Layer 8 of a small transformer language model trained on English Wikipedia (11 layers, counted from 0, width 64).
A neuron's activation on a vector x is SiLU(gate . x) times (in . x), where the dot is the dot product.

Input weights of the MLP neurons that the questions are about. A number n stands for (n - 128) times 0.004.
n18 gate: 173, 76, 173, 172, 139, 41, 137, 96, 168, 132, 178, 180, 185, 117, 86, 110, 183, 167, 171, 144, 77, 58, 139, 80, 137, 245, 179, 148, 151, 181, 110, 109, 122, 120, 33, 97, 118, 153, 162, 155, 122, 120, 107, 138, 165, 95, 111, 154, 208, 103, 179, 117, 100, 134, 128, 43, 125, 121, 152, 82, 227, 109, 154, 112
n25 gate: 123, 172, 63, 149, 149, 37, 137, 172, 55, 117, 102, 99, 185, 169, 94, 218, 92, 151, 141, 152, 192, 74, 140, 150, 120, 79, 103, 186, 55, 103, 209, 151, 146, 41, 75, 124, 117, 106, 208, 127, 142, 102, 115, 146, 122, 170, 146, 151, 147, 152, 96, 112, 103, 140, 148, 103, 191, 182, 90, 108, 126, 105, 33, 169
n27 gate: 107, 166, 105, 86, 124, 127, 85, 155, 150, 127, 96, 51, 85, 137, 130, 88, 163, 110, 92, 132, 119, 129, 150, 133, 180, 24, 188, 124, 162, 113, 113, 107, 142, 204, 168, 91, 146, 102, 134, 150, 122, 175, 131, 97, 53, 134, 83, 141, 79, 109, 49, 61, 116, 178, 135, 135, 120, 148, 181, 195, 187, 99, 133, 82
n46 gate: 137, 106, 54, 107, 149, 50, 181, 150, 143, 120, 101, 132, 141, 85, 62, 93, 144, 160, 152, 165, 100, 56, 90, 89, 122, 195, 160, 142, 209, 206, 139, 117, 204, 124, 189, 157, 121, 130, 148, 175, 132, 66, 127, 69, 92, 68, 181, 78, 121, 151, 98, 60, 125, 156, 76, 100, 112, 85, 110, 194, 122, 110, 95, 178
n52 gate: 162, 130, 127, 161, 157, 95, 167, 190, 163, 148, 166, 112, 166, 216, 73, 212, 183, 126, 134, 117, 140, 159, 178, 74, 168, 157, 138, 53, 143, 107, 125, 60, 130, 122, 91, 129, 169, 221, 129, 132, 134, 159, 140, 56, 83, 68, 132, 134, 114, 124, 115, 55, 90, 158, 104, 138, 79, 176, 80, 153, 210, 107, 223, 133
n68 gate: 171, 51, 124, 110, 164, 160, 53, 81, 115, 72, 136, 91, 107, 140, 115, 105, 84, 224, 73, 125, 159, 184, 157, 163, 153, 202, 89, 114, 113, 166, 124, 137, 114, 109, 26, 212, 131, 224, 93, 112, 93, 75, 238, 166, 124, 68, 74, 108, 187, 87, 193, 59, 46, 126, 129, 106, 109, 213, 150, 155, 147, 62, 222, 155
n90 gate: 170, 140, 130, 189, 73, 38, 121, 140, 145, 106, 92, 156, 227, 62, 159, 221, 52, 168, 103, 59, 156, 128, 120, 80, 96, 151, 131, 118, 76, 110, 108, 113, 149, 103, 231, 149, 159, 130, 170, 102, 100, 158, 83, 142, 10, 56, 67, 145, 84, 178, 161, 106, 133, 140, 128, 112, 164, 134, 134, 124, 128, 171, 201, 148
n100 gate: 146, 72, 168, 80, 103, 140, 88, 205, 104, 124, 109, 109, 134, 134, 66, 63, 163, 128, 158, 77, 181, 211, 206, 46, 220, 140, 179, 101, 99, 125, 124, 123, 186, 130, 141, 110, 162, 156, 110, 231, 79, 132, 79, 119, 167, 113, 97, 122, 142, 128, 186, 131, 121, 128, 61, 182, 114, 81, 111, 120, 121, 122, 138, 199
n107 gate: 92, 105, 93, 99, 130, 196, 127, 106, 127, 117, 89, 136, 123, 45, 140, 91, 138, 187, 136, 150, 80, 159, 113, 120, 115, 99, 102, 94, 126, 95, 95, 124, 147, 117, 125, 128, 128, 159, 79, 108, 111, 163, 194, 89, 129, 234, 141, 106, 112, 75, 95, 54, 107, 34, 136, 77, 93, 199, 120, 148, 141, 150, 123, 87
n112 gate: 99, 137, 120, 67, 107, 127, 63, 137, 108, 88, 110, 135, 165, 108, 71, 117, 116, 178, 144, 108, 27, 126, 132, 89, 144, 153, 94, 184, 100, 74, 211, 119, 82, 108, 80, 60, 157, 132, 197, 171, 147, 133, 223, 148, 128, 107, 118, 167, 175, 127, 139, 51, 161, 157, 71, 203, 60, 177, 75, 148, 98, 135, 83, 92
n119 gate: 189, 156, 134, 153, 139, 123, 143, 122, 188, 169, 120, 172, 114, 105, 46, 166, 169, 186, 152, 140, 88, 94, 174, 119, 200, 129, 36, 208, 120, 113, 145, 81, 114, 110, 152, 97, 183, 130, 109, 112, 100, 113, 96, 110, 125, 143, 173, 163, 201, 184, 138, 169, 82, 134, 167, 109, 182, 89, 34, 78, 69, 146, 146, 182
n128 gate: 187, 115, 136, 130, 123, 114, 75, 179, 43, 169, 97, 171, 143, 59, 102, 100, 144, 160, 188, 190, 173, 121, 136, 182, 171, 126, 179, 178, 158, 146, 132, 153, 83, 84, 129, 174, 129, 83, 108, 157, 99, 117, 101, 177, 82, 138, 118, 115, 126, 100, 155, 190, 78, 188, 207, 106, 161, 162, 120, 36, 211, 109, 147, 172
n150 gate: 152, 127, 113, 204, 135, 114, 121, 122, 83, 163, 149, 73, 137, 187, 139, 140, 84, 117, 120, 136, 154, 28, 141, 68, 152, 89, 140, 157, 161, 232, 153, 80, 117, 52, 135, 51, 77, 110, 137, 186, 124, 130, 118, 176, 75, 115, 103, 234, 170, 119, 100, 160, 163, 137, 70, 140, 111, 126, 112, 140, 127, 102, 150, 144
n161 gate: 153, 174, 151, 90, 151, 188, 148, 57, 187, 86, 176, 188, 153, 85, 114, 135, 108, 133, 109, 134, 126, 192, 119, 119, 159, 129, 230, 166, 89, 62, 53, 106, 82, 124, 70, 146, 163, 204, 148, 154, 167, 96, 187, 97, 120, 98, 58, 133, 111, 158, 108, 168, 157, 75, 119, 92, 178, 84, 154, 117, 144, 122, 186, 173
n162 gate: 187, 167, 126, 68, 97, 110, 68, 145, 188, 125, 128, 130, 128, 175, 105, 122, 153, 90, 99, 79, 243, 173, 159, 79, 154, 100, 106, 122, 183, 154, 186, 70, 111, 174, 159, 124, 114, 136, 195, 133, 138, 100, 129, 200, 126, 191, 112, 141, 148, 169, 189, 118, 98, 81, 107, 110, 134, 71, 127, 142, 144, 124, 66, 151
n176 gate: 209, 156, 113, 106, 160, 98, 173, 212, 180, 199, 180, 146, 46, 95, 113, 152, 89, 94, 190, 116, 185, 80, 149, 102, 164, 76, 125, 174, 130, 45, 147, 195, 91, 141, 107, 150, 131, 64, 135, 100, 60, 78, 108, 120, 111, 189, 163, 99, 166, 158, 130, 107, 146, 112, 105, 174, 24, 138, 127, 151, 99, 103, 143, 158
n18 in: 101, 135, 143, 144, 67, 161, 142, 180, 79, 120, 172, 183, 149, 168, 82, 59, 159, 162, 87, 99, 168, 117, 122, 142, 115, 149, 204, 180, 94, 165, 132, 44, 15, 133, 158, 189, 199, 44, 97, 68, 148, 123, 89, 93, 64, 91, 142, 114, 172, 79, 66, 138, 92, 111, 145, 174, 159, 197, 135, 141, 139, 91, 107, 138
n25 in: 172, 63, 148, 185, 200, 146, 79, 176, 136, 92, 159, 143, 140, 124, 125, 43, 163, 120, 126, 145, 194, 131, 81, 215, 107, 135, 169, 149, 122, 113, 108, 61, 120, 170, 190, 21, 154, 125, 130, 145, 96, 150, 113, 104, 119, 200, 120, 136, 99, 78, 186, 79, 100, 115, 94, 172, 140, 154, 118, 163, 110, 157, 137, 93
n27 in: 130, 88, 114, 137, 133, 83, 137, 86, 135, 128, 132, 123, 79, 158, 157, 159, 101, 155, 92, 148, 125, 175, 63, 148, 142, 146, 148, 178, 118, 121, 175, 143, 163, 57, 108, 96, 50, 180, 117, 133, 85, 159, 187, 108, 157, 124, 186, 121, 98, 244, 152, 203, 151, 187, 103, 108, 114, 66, 134, 124, 125, 197, 96, 160
n46 in: 169, 105, 86, 167, 129, 158, 111, 139, 193, 156, 136, 135, 95, 111, 173, 126, 227, 95, 152, 166, 79, 99, 126, 97, 116, 109, 121, 95, 125, 159, 120, 97, 155, 101, 186, 73, 154, 162, 181, 174, 84, 178, 145, 107, 176, 112, 113, 142, 60, 88, 86, 77, 222, 82, 212, 200, 135, 116, 140, 117, 113, 140, 26, 204
n52 in: 85, 165, 134, 112, 142, 154, 48, 179, 224, 112, 122, 149, 172, 132, 150, 131, 177, 105, 115, 109, 135, 144, 175, 87, 194, 99, 111, 98, 159, 84, 221, 115, 168, 96, 128, 166, 172, 203, 139, 117, 182, 93, 73, 51, 144, 115, 121, 154, 120, 86, 122, 128, 133, 70, 173, 88, 145, 117, 113, 64, 82, 103, 140, 138
n68 in: 141, 145, 204, 146, 147, 165, 136, 124, 153, 177, 45, 119, 143, 154, 120, 138, 105, 130, 82, 109, 243, 79, 86, 126, 141, 121, 137, 166, 74, 248, 124, 155, 181, 130, 180, 107, 195, 120, 156, 134, 131, 145, 129, 122, 176, 172, 94, 158, 147, 199, 111, 129, 70, 86, 100, 139, 146, 184, 138, 163, 170, 172, 66, 68
n90 in: 168, 124, 82, 131, 139, 190, 122, 105, 161, 131, 171, 93, 114, 122, 192, 163, 50, 85, 67, 175, 90, 119, 143, 185, 128, 8, 100, 221, 167, 37, 84, 99, 161, 72, 172, 155, 134, 144, 156, 225, 114, 226, 195, 105, 144, 169, 161, 180, 116, 113, 149, 130, 106, 153, 114, 153, 99, 147, 118, 130, 133, 198, 168, 148
n100 in: 108, 130, 117, 90, 170, 165, 126, 78, 106, 136, 134, 144, 220, 84, 154, 112, 109, 125, 169, 131, 97, 147, 198, 73, 40, 131, 87, 190, 101, 128, 136, 150, 84, 156, 149, 126, 135, 89, 122, 117, 99, 173, 146, 132, 123, 164, 208, 88, 135, 64, 86, 128, 95, 47, 98, 93, 125, 15, 206, 161, 198, 115, 119, 137
n107 in: 107, 145, 174, 141, 154, 72, 131, 100, 162, 146, 130, 202, 167, 41, 152, 98, 124, 123, 136, 129, 133, 105, 104, 139, 151, 89, 108, 151, 187, 60, 90, 120, 153, 168, 130, 162, 190, 138, 89, 138, 154, 90, 147, 66, 82, 140, 111, 133, 188, 105, 79, 81, 125, 109, 93, 63, 94, 129, 43, 134, 86, 164, 92, 122
n112 in: 122, 141, 81, 113, 40, 101, 125, 161, 119, 117, 82, 162, 167, 167, 120, 148, 172, 117, 125, 132, 92, 38, 159, 57, 119, 79, 194, 143, 188, 213, 124, 155, 100, 128, 119, 125, 133, 174, 82, 146, 127, 90, 134, 231, 131, 206, 90, 127, 116, 173, 183, 113, 53, 109, 110, 118, 81, 29, 205, 170, 130, 118, 105, 122
n119 in: 131, 148, 123, 146, 230, 139, 180, 84, 105, 56, 85, 116, 156, 165, 142, 130, 27, 98, 167, 63, 77, 131, 133, 81, 153, 102, 134, 135, 114, 176, 177, 155, 114, 118, 157, 135, 80, 122, 145, 32, 157, 113, 92, 249, 136, 126, 189, 104, 160, 135, 183, 162, 59, 146, 163, 132, 93, 86, 90, 120, 227, 156, 106, 95
n128 in: 187, 86, 144, 84, 210, 117, 125, 163, 127, 236, 121, 145, 158, 101, 80, 117, 149, 151, 156, 89, 154, 188, 73, 99, 143, 128, 108, 89, 79, 129, 69, 152, 204, 140, 100, 61, 147, 145, 132, 61, 134, 138, 134, 110, 170, 141, 113, 93, 178, 177, 46, 91, 134, 57, 133, 154, 141, 128, 153, 119, 179, 90, 133, 129
n150 in: 147, 150, 165, 85, 124, 91, 131, 180, 88, 187, 141, 118, 59, 97, 148, 182, 76, 93, 69, 146, 102, 134, 112, 171, 134, 142, 152, 142, 63, 113, 148, 210, 82, 66, 138, 153, 101, 151, 102, 193, 127, 160, 132, 156, 98, 144, 161, 162, 151, 160, 95, 65, 133, 236, 50, 157, 83, 143, 149, 133, 180, 145, 132, 84
n161 in: 133, 89, 154, 157, 150, 160, 160, 120, 126, 104, 143, 129, 146, 88, 227, 187, 143, 158, 222, 111, 143, 122, 90, 76, 149, 71, 114, 167, 107, 81, 170, 164, 95, 158, 118, 101, 175, 118, 122, 167, 112, 153, 154, 40, 112, 97, 30, 186, 151, 60, 224, 101, 141, 82, 121, 143, 142, 99, 141, 127, 136, 111, 114, 109
n162 in: 121, 149, 95, 112, 156, 170, 122, 123, 77, 169, 87, 170, 45, 114, 146, 154, 192, 161, 100, 123, 122, 129, 63, 165, 124, 155, 142, 119, 123, 90, 164, 131, 136, 141, 135, 125, 157, 133, 143, 122, 188, 149, 192, 89, 91, 85, 118, 68, 163, 82, 95, 157, 151, 170, 113, 173, 141, 114, 130, 169, 118, 209, 189, 104
n176 in: 116, 156, 175, 78, 70, 84, 149, 57, 184, 112, 200, 192, 175, 122, 180, 169, 219, 73, 102, 92, 149, 98, 177, 128, 122, 145, 124, 207, 100, 66, 78, 217, 164, 190, 222, 111, 59, 101, 96, 193, 108, 143, 158, 152, 95, 115, 136, 185, 170, 104, 156, 141, 167, 102, 101, 132, 129, 106, 101, 128, 97, 150, 131, 108

Each question shows a token from some text and the vector x that enters the MLP there. A number n stands for (n - 128) times 0.047.

" been": 155, 121, 139, 127, 160, 119, 83, 174, 112, 95, 97, 128, 137, 170, 169, 124, 156, 113, 147, 102, 116, 99, 127, 109, 151, 129, 153, 143, 124, 142, 144, 137, 136, 127, 107, 127, 99, 80, 116, 127, 141, 120, 135, 130, 122, 66, 141, 131, 159, 132, 146, 144, 124, 164, 139, 135, 131, 89, 153, 54, 129, 115, 104, 136
The most active neuron and its activation: n18, at about 1.1

"ed": 125, 117, 120, 115, 125, 131, 159, 136, 130, 100, 75, 145, 108, 168, 128, 147, 135, 86, 105, 121, 104, 162, 134, 126, 122, 129, 146, 104, 114, 119, 161, 116, 138, 139, 122, 152, 75, 114, 82, 133, 98, 154, 117, 158, 158, 115, 124, 113, 116, 122, 157, 148, 119, 153, 117, 151, 129, 103, 186, 79, 138, 136, 142, 154
The neuron with the highest activation: n107

"un": 125, 106, 147, 126, 136, 157, 140, 143, 131, 114, 164, 135, 105, 128, 74, 103, 137, 133, 111, 148, 128, 148, 119, 122, 118, 126, 135, 150, 134, 110, 71, 151, 116, 94, 106, 137, 149, 173, 114, 109, 138, 125, 130, 104, 170, 133, 136, 99, 113, 130, 179, 166, 122, 112, 90, 102, 179, 92, 133, 107, 133, 135, 106, 117
The most active neuron and its activation: n100, at about 0.88

"r": 154, 134, 132, 123, 136, 125, 75, 134, 91, 145, 132, 156, 161, 131, 121, 80, 188, 174, 145, 139, 105, 131, 102, 121, 112, 146, 164, 116, 149, 152, 118, 124, 94, 137, 105, 120, 125, 122, 109, 76, 153, 105, 104, 143, 163, 104, 131, 121, 83, 147, 133, 110, 120, 158, 121, 121, 133, 94, 188, 137, 132, 141, 139, 122
Which two neurons fire most, strongest first? n18, n128

"ars": 124, 142, 132, 120, 170, 119, 140, 147, 134, 130, 146, 160, 116, 162, 116, 105, 140, 89, 127, 126, 143, 119, 73, 120, 113, 123, 138, 142, 106, 100, 113, 149, 134, 138, 115, 145, 108, 159, 90, 142, 170, 120, 124, 132, 119, 152, 137, 138, 125, 119, 111, 108, 135, 168, 127, 116, 126, 116, 94, 107, 101, 174, 136, 150
The neuron with the highest activation: n176

"G": 136, 132, 98, 153, 140, 138, 145, 151, 139, 160, 145, 84, 164, 144, 133, 166, 124, 120, 106, 82, 132, 91, 97, 139, 122, 101, 134, 139, 97, 168, 152, 105, 119, 127, 139, 92, 153, 135, 125, 142, 136, 133, 161, 143, 140, 130, 136, 116, 114, 137, 139, 152, 135, 121, 98, 108, 147, 110, 163, 122, 124, 164, 161, 119
The most active neuron and its activation: n90, at about 3.3

"V": 131, 157, 152, 89, 160, 127, 133, 113, 132, 105, 139, 119, 100, 189, 131, 149, 119, 126, 110, 76, 117, 151, 129, 124, 126, 121, 153, 130, 147, 142, 150, 108, 132, 114, 122, 150, 112, 141, 125, 157, 132, 130, 150, 125, 132, 135, 147, 141, 130, 120, 128, 122, 128, 95, 127, 117, 145, 127, 115, 150, 126, 179, 151, 99
Which three neurons fire most, strongest first? n162, n52, n68

"aff": 126, 162, 128, 98, 155, 147, 146, 93, 142, 103, 146, 164, 133, 141, 114, 117, 143, 90, 112, 127, 130, 97, 102, 112, 145, 109, 172, 131, 125, 114, 155, 137, 143, 151, 130, 144, 73, 120, 131, 111, 132, 124, 142, 127, 134, 116, 122, 133, 106, 122, 131, 140, 112, 131, 140, 133, 125, 116, 192, 124, 109, 176, 123, 116
The most active neuron and its activation: n27, at about 1.1

" The": 146, 107, 127, 111, 133, 124, 96, 98, 125, 111, 130, 107, 117, 193, 100, 119, 111, 152, 82, 121, 161, 148, 134, 152, 144, 79, 125, 125, 124, 169, 130, 155, 135, 88, 118, 152, 130, 106, 86, 93, 119, 99, 134, 129, 126, 89, 94, 129, 144, 155, 144, 125, 90, 137, 105, 133, 158, 121, 120, 144, 138, 123, 111, 108
The most active neuron and its activation: n68, at about 17

"\n": 96, 161, 125, 112, 150, 132, 116, 147, 128, 101, 127, 110, 153, 143, 115, 131, 146, 162, 125, 166, 121, 108, 147, 165, 138, 123, 120, 148, 126, 124, 165, 147, 131, 178, 123, 119, 110, 107, 154, 159, 93, 93, 152, 131, 144, 180, 146, 109, 118, 121, 96, 82, 110, 85, 151, 112, 137, 70, 116, 121, 139, 142, 114, 107
Which two neurons fire most, strongest first? n25, n112

"y": 119, 143, 135, 119, 118, 141, 148, 128, 100, 129, 115, 107, 127, 156, 125, 140, 121, 110, 122, 140, 132, 125, 101, 122, 136, 108, 128, 130, 120, 92, 144, 132, 138, 123, 145, 143, 85, 133, 92, 136, 165, 99, 151, 112, 117, 138, 156, 110, 100, 133, 123, 120, 127, 149, 134, 126, 128, 140, 101, 101, 111, 185, 132, 141
The neuron with the highest activation: n100

" conc": 195, 130, 139, 89, 131, 103, 146, 107, 129, 196, 123, 129, 130, 119, 120, 149, 124, 78, 160, 113, 116, 121, 120, 133, 125, 114, 114, 156, 79, 124, 109, 151, 135, 144, 128, 116, 140, 123, 120, 113, 154, 132, 132, 94, 182, 126, 109, 124, 124, 112, 130, 129, 128, 91, 109, 134, 145, 114, 125, 138, 106, 144, 124, 96
The most active neuron and its activation: n176, at about 5.6

" team": 128, 185, 134, 108, 134, 138, 167, 137, 140, 93, 124, 146, 125, 131, 136, 117, 150, 87, 130, 101, 127, 97, 133, 156, 145, 118, 147, 130, 112, 126, 156, 126, 110, 121, 141, 120, 86, 159, 121, 89, 125, 161, 156, 118, 116, 76, 124, 121, 106, 122, 169, 118, 124, 132, 150, 137, 161, 143, 134, 97, 115, 160, 116, 115
The neuron with the highest activation: n161

" c": 150, 122, 120, 107, 135, 115, 116, 118, 111, 195, 123, 129, 140, 195, 120, 163, 142, 110, 162, 117, 121, 117, 139, 126, 131, 116, 135, 145, 130, 149, 147, 128, 139, 154, 89, 133, 141, 137, 158, 69, 166, 141, 142, 136, 158, 140, 148, 133, 129, 115, 135, 133, 148, 135, 105, 145, 113, 116, 145, 151, 97, 132, 82, 77
The most active neuron and its activation: n112, at about 3.5

"le": 143, 152, 98, 108, 141, 149, 120, 114, 134, 99, 137, 129, 117, 137, 157, 127, 102, 126, 118, 154, 140, 144, 117, 139, 148, 117, 135, 126, 130, 116, 168, 157, 109, 129, 108, 155, 74, 150, 144, 161, 110, 126, 130, 173, 178, 89, 159, 168, 101, 145, 128, 159, 125, 161, 151, 143, 134, 110, 130, 116, 123, 161, 130, 109
The neuron with the highest activation: n18

"ine": 149, 165, 106, 120, 145, 112, 108, 130, 103, 142, 115, 112, 116, 164, 121, 111, 147, 89, 109, 97, 132, 176, 93, 161, 119, 113, 134, 121, 136, 123, 139, 141, 141, 112, 161, 158, 87, 143, 116, 126, 130, 152, 140, 121, 138, 157, 117, 116, 98, 157, 138, 144, 147, 160, 109, 153, 122, 132, 107, 88, 100, 165, 121, 131
Which two neurons fire most, strongest first? n162, n161

"oll": 176, 143, 146, 102, 118, 143, 112, 99, 120, 131, 134, 138, 127, 134, 165, 124, 96, 141, 120, 132, 122, 72, 170, 134, 139, 130, 111, 122, 143, 134, 148, 124, 115, 185, 170, 124, 126, 122, 152, 96, 118, 171, 111, 142, 132, 123, 85, 186, 130, 110, 99, 134, 106, 128, 115, 112, 125, 104, 125, 122, 101, 159, 127, 120
Which three neurons fire most, strongest first? n90, n119, n128

"ation": 123, 159, 135, 129, 162, 139, 129, 131, 146, 119, 123, 131, 123, 151, 139, 117, 116, 119, 126, 112, 119, 151, 95, 111, 137, 121, 148, 110, 122, 129, 135, 132, 138, 120, 125, 156, 99, 154, 66, 121, 141, 117, 137, 110, 102, 137, 132, 120, 124, 104, 141, 133, 119, 120, 137, 111, 122, 124, 80, 125, 97, 181, 119, 127
The neuron with the highest activation: n107

" inter": 165, 128, 110, 121, 187, 136, 108, 98, 112, 118, 112, 130, 155, 103, 125, 121, 132, 123, 147, 150, 97, 110, 86, 119, 104, 155, 142, 132, 131, 132, 91, 151, 106, 137, 126, 104, 114, 117, 114, 96, 135, 99, 148, 101, 148, 70, 91, 82, 77, 134, 123, 128, 133, 133, 110, 121, 169, 125, 123, 147, 137, 137, 136, 92
The neuron with the highest activation: n161

" ": 116, 148, 164, 112, 140, 139, 117, 137, 144, 150, 167, 110, 92, 178, 111, 138, 90, 91, 163, 117, 104, 126, 131, 75, 91, 132, 137, 170, 144, 128, 150, 154, 138, 147, 128, 106, 94, 143, 142, 119, 157, 137, 99, 148, 177, 130, 131, 124, 131, 142, 132, 121, 108, 130, 119, 150, 121, 117, 137, 124, 102, 114, 131, 73
Which two neurons fire most, strongest first? n112, n176

" red": 130, 146, 99, 100, 155, 145, 128, 130, 136, 139, 97, 135, 122, 149, 112, 126, 150, 95, 147, 134, 126, 133, 138, 119, 78, 156, 160, 152, 146, 138, 124, 188, 142, 127, 154, 136, 101, 142, 137, 164, 114, 140, 151, 155, 103, 145, 111, 123, 122, 174, 166, 182, 127, 141, 129, 143, 137, 97, 165, 103, 88, 150, 110, 111
Which two neurons fire most, strongest first? n162, n18

"F": 130, 148, 126, 137, 160, 149, 122, 114, 143, 131, 121, 99, 146, 195, 120, 132, 127, 87, 123, 84, 137, 129, 120, 142, 139, 140, 151, 106, 132, 147, 153, 85, 118, 82, 118, 128, 138, 138, 131, 133, 168, 118, 136, 128, 142, 146, 118, 83, 136, 115, 130, 131, 136, 81, 129, 131, 132, 109, 108, 133, 144, 172, 151, 110
Which two neurons fire most, strongest first? n52, n162

"em": 120, 143, 125, 85, 99, 133, 130, 134, 86, 137, 168, 168, 123, 87, 125, 124, 101, 137, 124, 119, 144, 139, 97, 98, 156, 127, 99, 167, 105, 134, 90, 144, 128, 121, 153, 118, 134, 108, 143, 107, 148, 111, 125, 122, 171, 96, 102, 146, 98, 171, 117, 151, 150, 105, 136, 133, 146, 119, 132, 111, 138, 141, 155, 63
The neuron with the highest activation: n161

"pl": 139, 111, 177, 107, 142, 157, 145, 80, 106, 154, 106, 132, 105, 120, 123, 121, 151, 126, 141, 144, 158, 142, 95, 147, 160, 134, 138, 122, 140, 98, 120, 139, 157, 119, 163, 107, 156, 111, 153, 113, 121, 135, 101, 127, 113, 122, 110, 116, 126, 122, 142, 162, 134, 73, 81, 134, 143, 86, 161, 91, 168, 122, 178, 106
Which three neurons fire most, strongest first? n161, n128, n100

"s": 136, 128, 167, 147, 127, 114, 127, 152, 151, 150, 87, 134, 105, 127, 135, 82, 190, 103, 173, 110, 118, 135, 98, 124, 132, 155, 155, 134, 140, 109, 157, 139, 152, 114, 161, 119, 106, 145, 150, 139, 152, 142, 63, 127, 162, 122, 103, 101, 103, 147, 117, 137, 138, 130, 130, 120, 154, 112, 153, 101, 136, 126, 104, 84
The most active neuron and its activation: n46, at about 1.9

"ruct": 117, 140, 170, 116, 138, 124, 99, 90, 133, 153, 138, 128, 140, 122, 128, 91, 99, 127, 103, 121, 157, 133, 81, 125, 123, 123, 136, 140, 120, 129, 169, 140, 148, 156, 112, 156, 136, 120, 121, 103, 108, 178, 129, 118, 153, 113, 125, 139, 104, 148, 129, 189, 135, 126, 83, 100, 147, 85, 175, 137, 118, 138, 110, 181
The neuron with the highest activation: n100

"is": 191, 149, 113, 123, 107, 128, 132, 106, 159, 129, 186, 151, 112, 122, 123, 106, 126, 105, 109, 123, 101, 133, 138, 131, 103, 126, 141, 134, 145, 120, 146, 158, 131, 152, 124, 146, 90, 167, 119, 115, 152, 158, 108, 157, 170, 119, 162, 144, 111, 117, 121, 186, 134, 111, 102, 129, 128, 107, 136, 145, 132, 157, 127, 115
The most active neuron and its activation: n176, at about 1.1

"om": 134, 163, 146, 96, 115, 120, 150, 121, 127, 108, 122, 134, 108, 147, 126, 100, 143, 103, 132, 139, 139, 118, 96, 160, 135, 108, 168, 121, 118, 99, 153, 151, 138, 122, 138, 166, 84, 126, 138, 108, 126, 168, 133, 134, 114, 110, 98, 117, 79, 131, 144, 128, 141, 165, 141, 144, 137, 122, 111, 136, 111, 170, 126, 109
The neuron with the highest activation: n27

" a": 103, 106, 179, 112, 170, 154, 122, 86, 141, 113, 106, 132, 88, 180, 103, 147, 115, 131, 133, 126, 153, 162, 115, 90, 133, 127, 151, 128, 153, 151, 143, 141, 95, 155, 92, 136, 127, 103, 106, 117, 142, 122, 173, 116, 119, 86, 96, 141, 107, 115, 120, 119, 122, 174, 119, 129, 150, 137, 140, 136, 148, 116, 99, 129
The neuron with the highest activation: n68

")": 115, 175, 141, 124, 135, 155, 121, 123, 147, 77, 135, 127, 128, 166, 138, 116, 151, 125, 119, 123, 122, 136, 121, 143, 131, 112, 157, 115, 131, 146, 122, 130, 159, 132, 133, 132, 128, 141, 78, 164, 120, 119, 106, 96, 133, 124, 141, 100, 104, 127, 127, 136, 133, 114, 146, 125, 115, 120, 171, 114, 106, 176, 93, 126
The neuron with the highest activation: n27

"ic": 166, 154, 108, 90, 125, 150, 116, 122, 136, 156, 141, 166, 128, 161, 116, 121, 94, 122, 169, 117, 149, 161, 122, 123, 94, 131, 115, 119, 117, 124, 160, 139, 119, 151, 118, 150, 140, 120, 133, 111, 121, 176, 143, 94, 138, 113, 124, 118, 84, 166, 149, 159, 140, 156, 117, 127, 121, 132, 137, 131, 135, 162, 154, 141
Which three neurons fire most, strongest first? n162, n90, n107

"ing": 145, 133, 109, 147, 156, 144, 146, 102, 121, 125, 130, 135, 121, 145, 99, 135, 115, 116, 129, 113, 159, 128, 131, 130, 112, 122, 151, 100, 125, 127, 101, 140, 162, 112, 109, 175, 79, 151, 95, 138, 127, 125, 132, 136, 144, 126, 130, 124, 87, 111, 117, 144, 155, 144, 141, 135, 120, 139, 121, 105, 127, 174, 133, 105
The most active neuron and its activation: n18, at about 0.56

" of": 119, 119, 97, 92, 168, 167, 123, 139, 123, 130, 117, 115, 135, 199, 151, 149, 89, 150, 138, 120, 130, 111, 73, 158, 138, 141, 100, 114, 126, 120, 131, 122, 125, 126, 81, 108, 155, 105, 94, 139, 120, 149, 106, 136, 106, 138, 146, 147, 130, 108, 139, 148, 143, 107, 82, 153, 132, 162, 120, 90, 110, 119, 103, 111
The most active neuron and its activation: n25, at about 2

"es": 131, 129, 126, 106, 123, 145, 167, 114, 162, 101, 133, 167, 110, 170, 153, 104, 144, 83, 118, 137, 118, 109, 121, 128, 131, 135, 164, 133, 113, 114, 140, 152, 128, 154, 111, 140, 91, 137, 112, 163, 123, 126, 111, 158, 143, 121, 133, 152, 99, 145, 126, 108, 123, 173, 124, 138, 123, 122, 155, 99, 130, 175, 115, 139
The neuron with the highest activation: n128

"ab": 119, 97, 159, 125, 86, 166, 142, 117, 120, 116, 149, 123, 176, 126, 102, 71, 138, 113, 122, 145, 143, 147, 128, 103, 102, 128, 140, 121, 106, 157, 172, 137, 124, 106, 131, 168, 89, 132, 135, 120, 138, 145, 87, 133, 150, 150, 91, 122, 116, 99, 118, 161, 144, 120, 109, 148, 139, 129, 140, 136, 147, 151, 130, 96
Which two neurons fire most, strongest first? n100, n18

"-": 138, 143, 134, 116, 143, 152, 125, 118, 156, 85, 117, 120, 162, 152, 121, 128, 123, 122, 138, 147, 102, 128, 116, 121, 93, 112, 142, 147, 126, 158, 93, 133, 85, 99, 141, 118, 112, 93, 141, 88, 175, 139, 114, 94, 129, 115, 104, 109, 126, 124, 99, 175, 104, 156, 138, 133, 159, 109, 134, 147, 104, 118, 120, 71
The neuron with the highest activation: n107

" int": 145, 149, 173, 113, 132, 119, 133, 100, 126, 155, 101, 111, 147, 116, 130, 129, 133, 111, 165, 122, 122, 108, 121, 99, 99, 144, 134, 154, 125, 124, 176, 139, 136, 120, 122, 94, 101, 105, 118, 104, 157, 144, 109, 76, 144, 116, 144, 62, 139, 148, 133, 149, 115, 173, 147, 155, 123, 99, 161, 97, 129, 124, 74, 91
The neuron with the highest activation: n90

"ys": 125, 132, 132, 145, 112, 157, 93, 126, 147, 144, 156, 158, 102, 112, 126, 82, 133, 128, 133, 107, 139, 145, 105, 165, 132, 152, 139, 140, 138, 133, 128, 175, 154, 121, 136, 124, 69, 119, 121, 134, 127, 176, 132, 118, 144, 110, 170, 154, 116, 139, 135, 170, 180, 155, 99, 112, 132, 143, 136, 124, 108, 159, 136, 129
Which two neurons fire most, strongest first? n112, n119

"ended": 157, 123, 143, 107, 123, 163, 140, 126, 117, 120, 85, 162, 112, 192, 142, 139, 146, 139, 123, 132, 116, 158, 145, 105, 100, 139, 119, 118, 118, 130, 155, 103, 126, 110, 117, 149, 68, 130, 90, 133, 107, 144, 116, 148, 170, 119, 103, 94, 119, 131, 144, 150, 131, 150, 126, 129, 132, 103, 167, 82, 160, 139, 112, 152
The most active neuron and its activation: n100, at about 1.8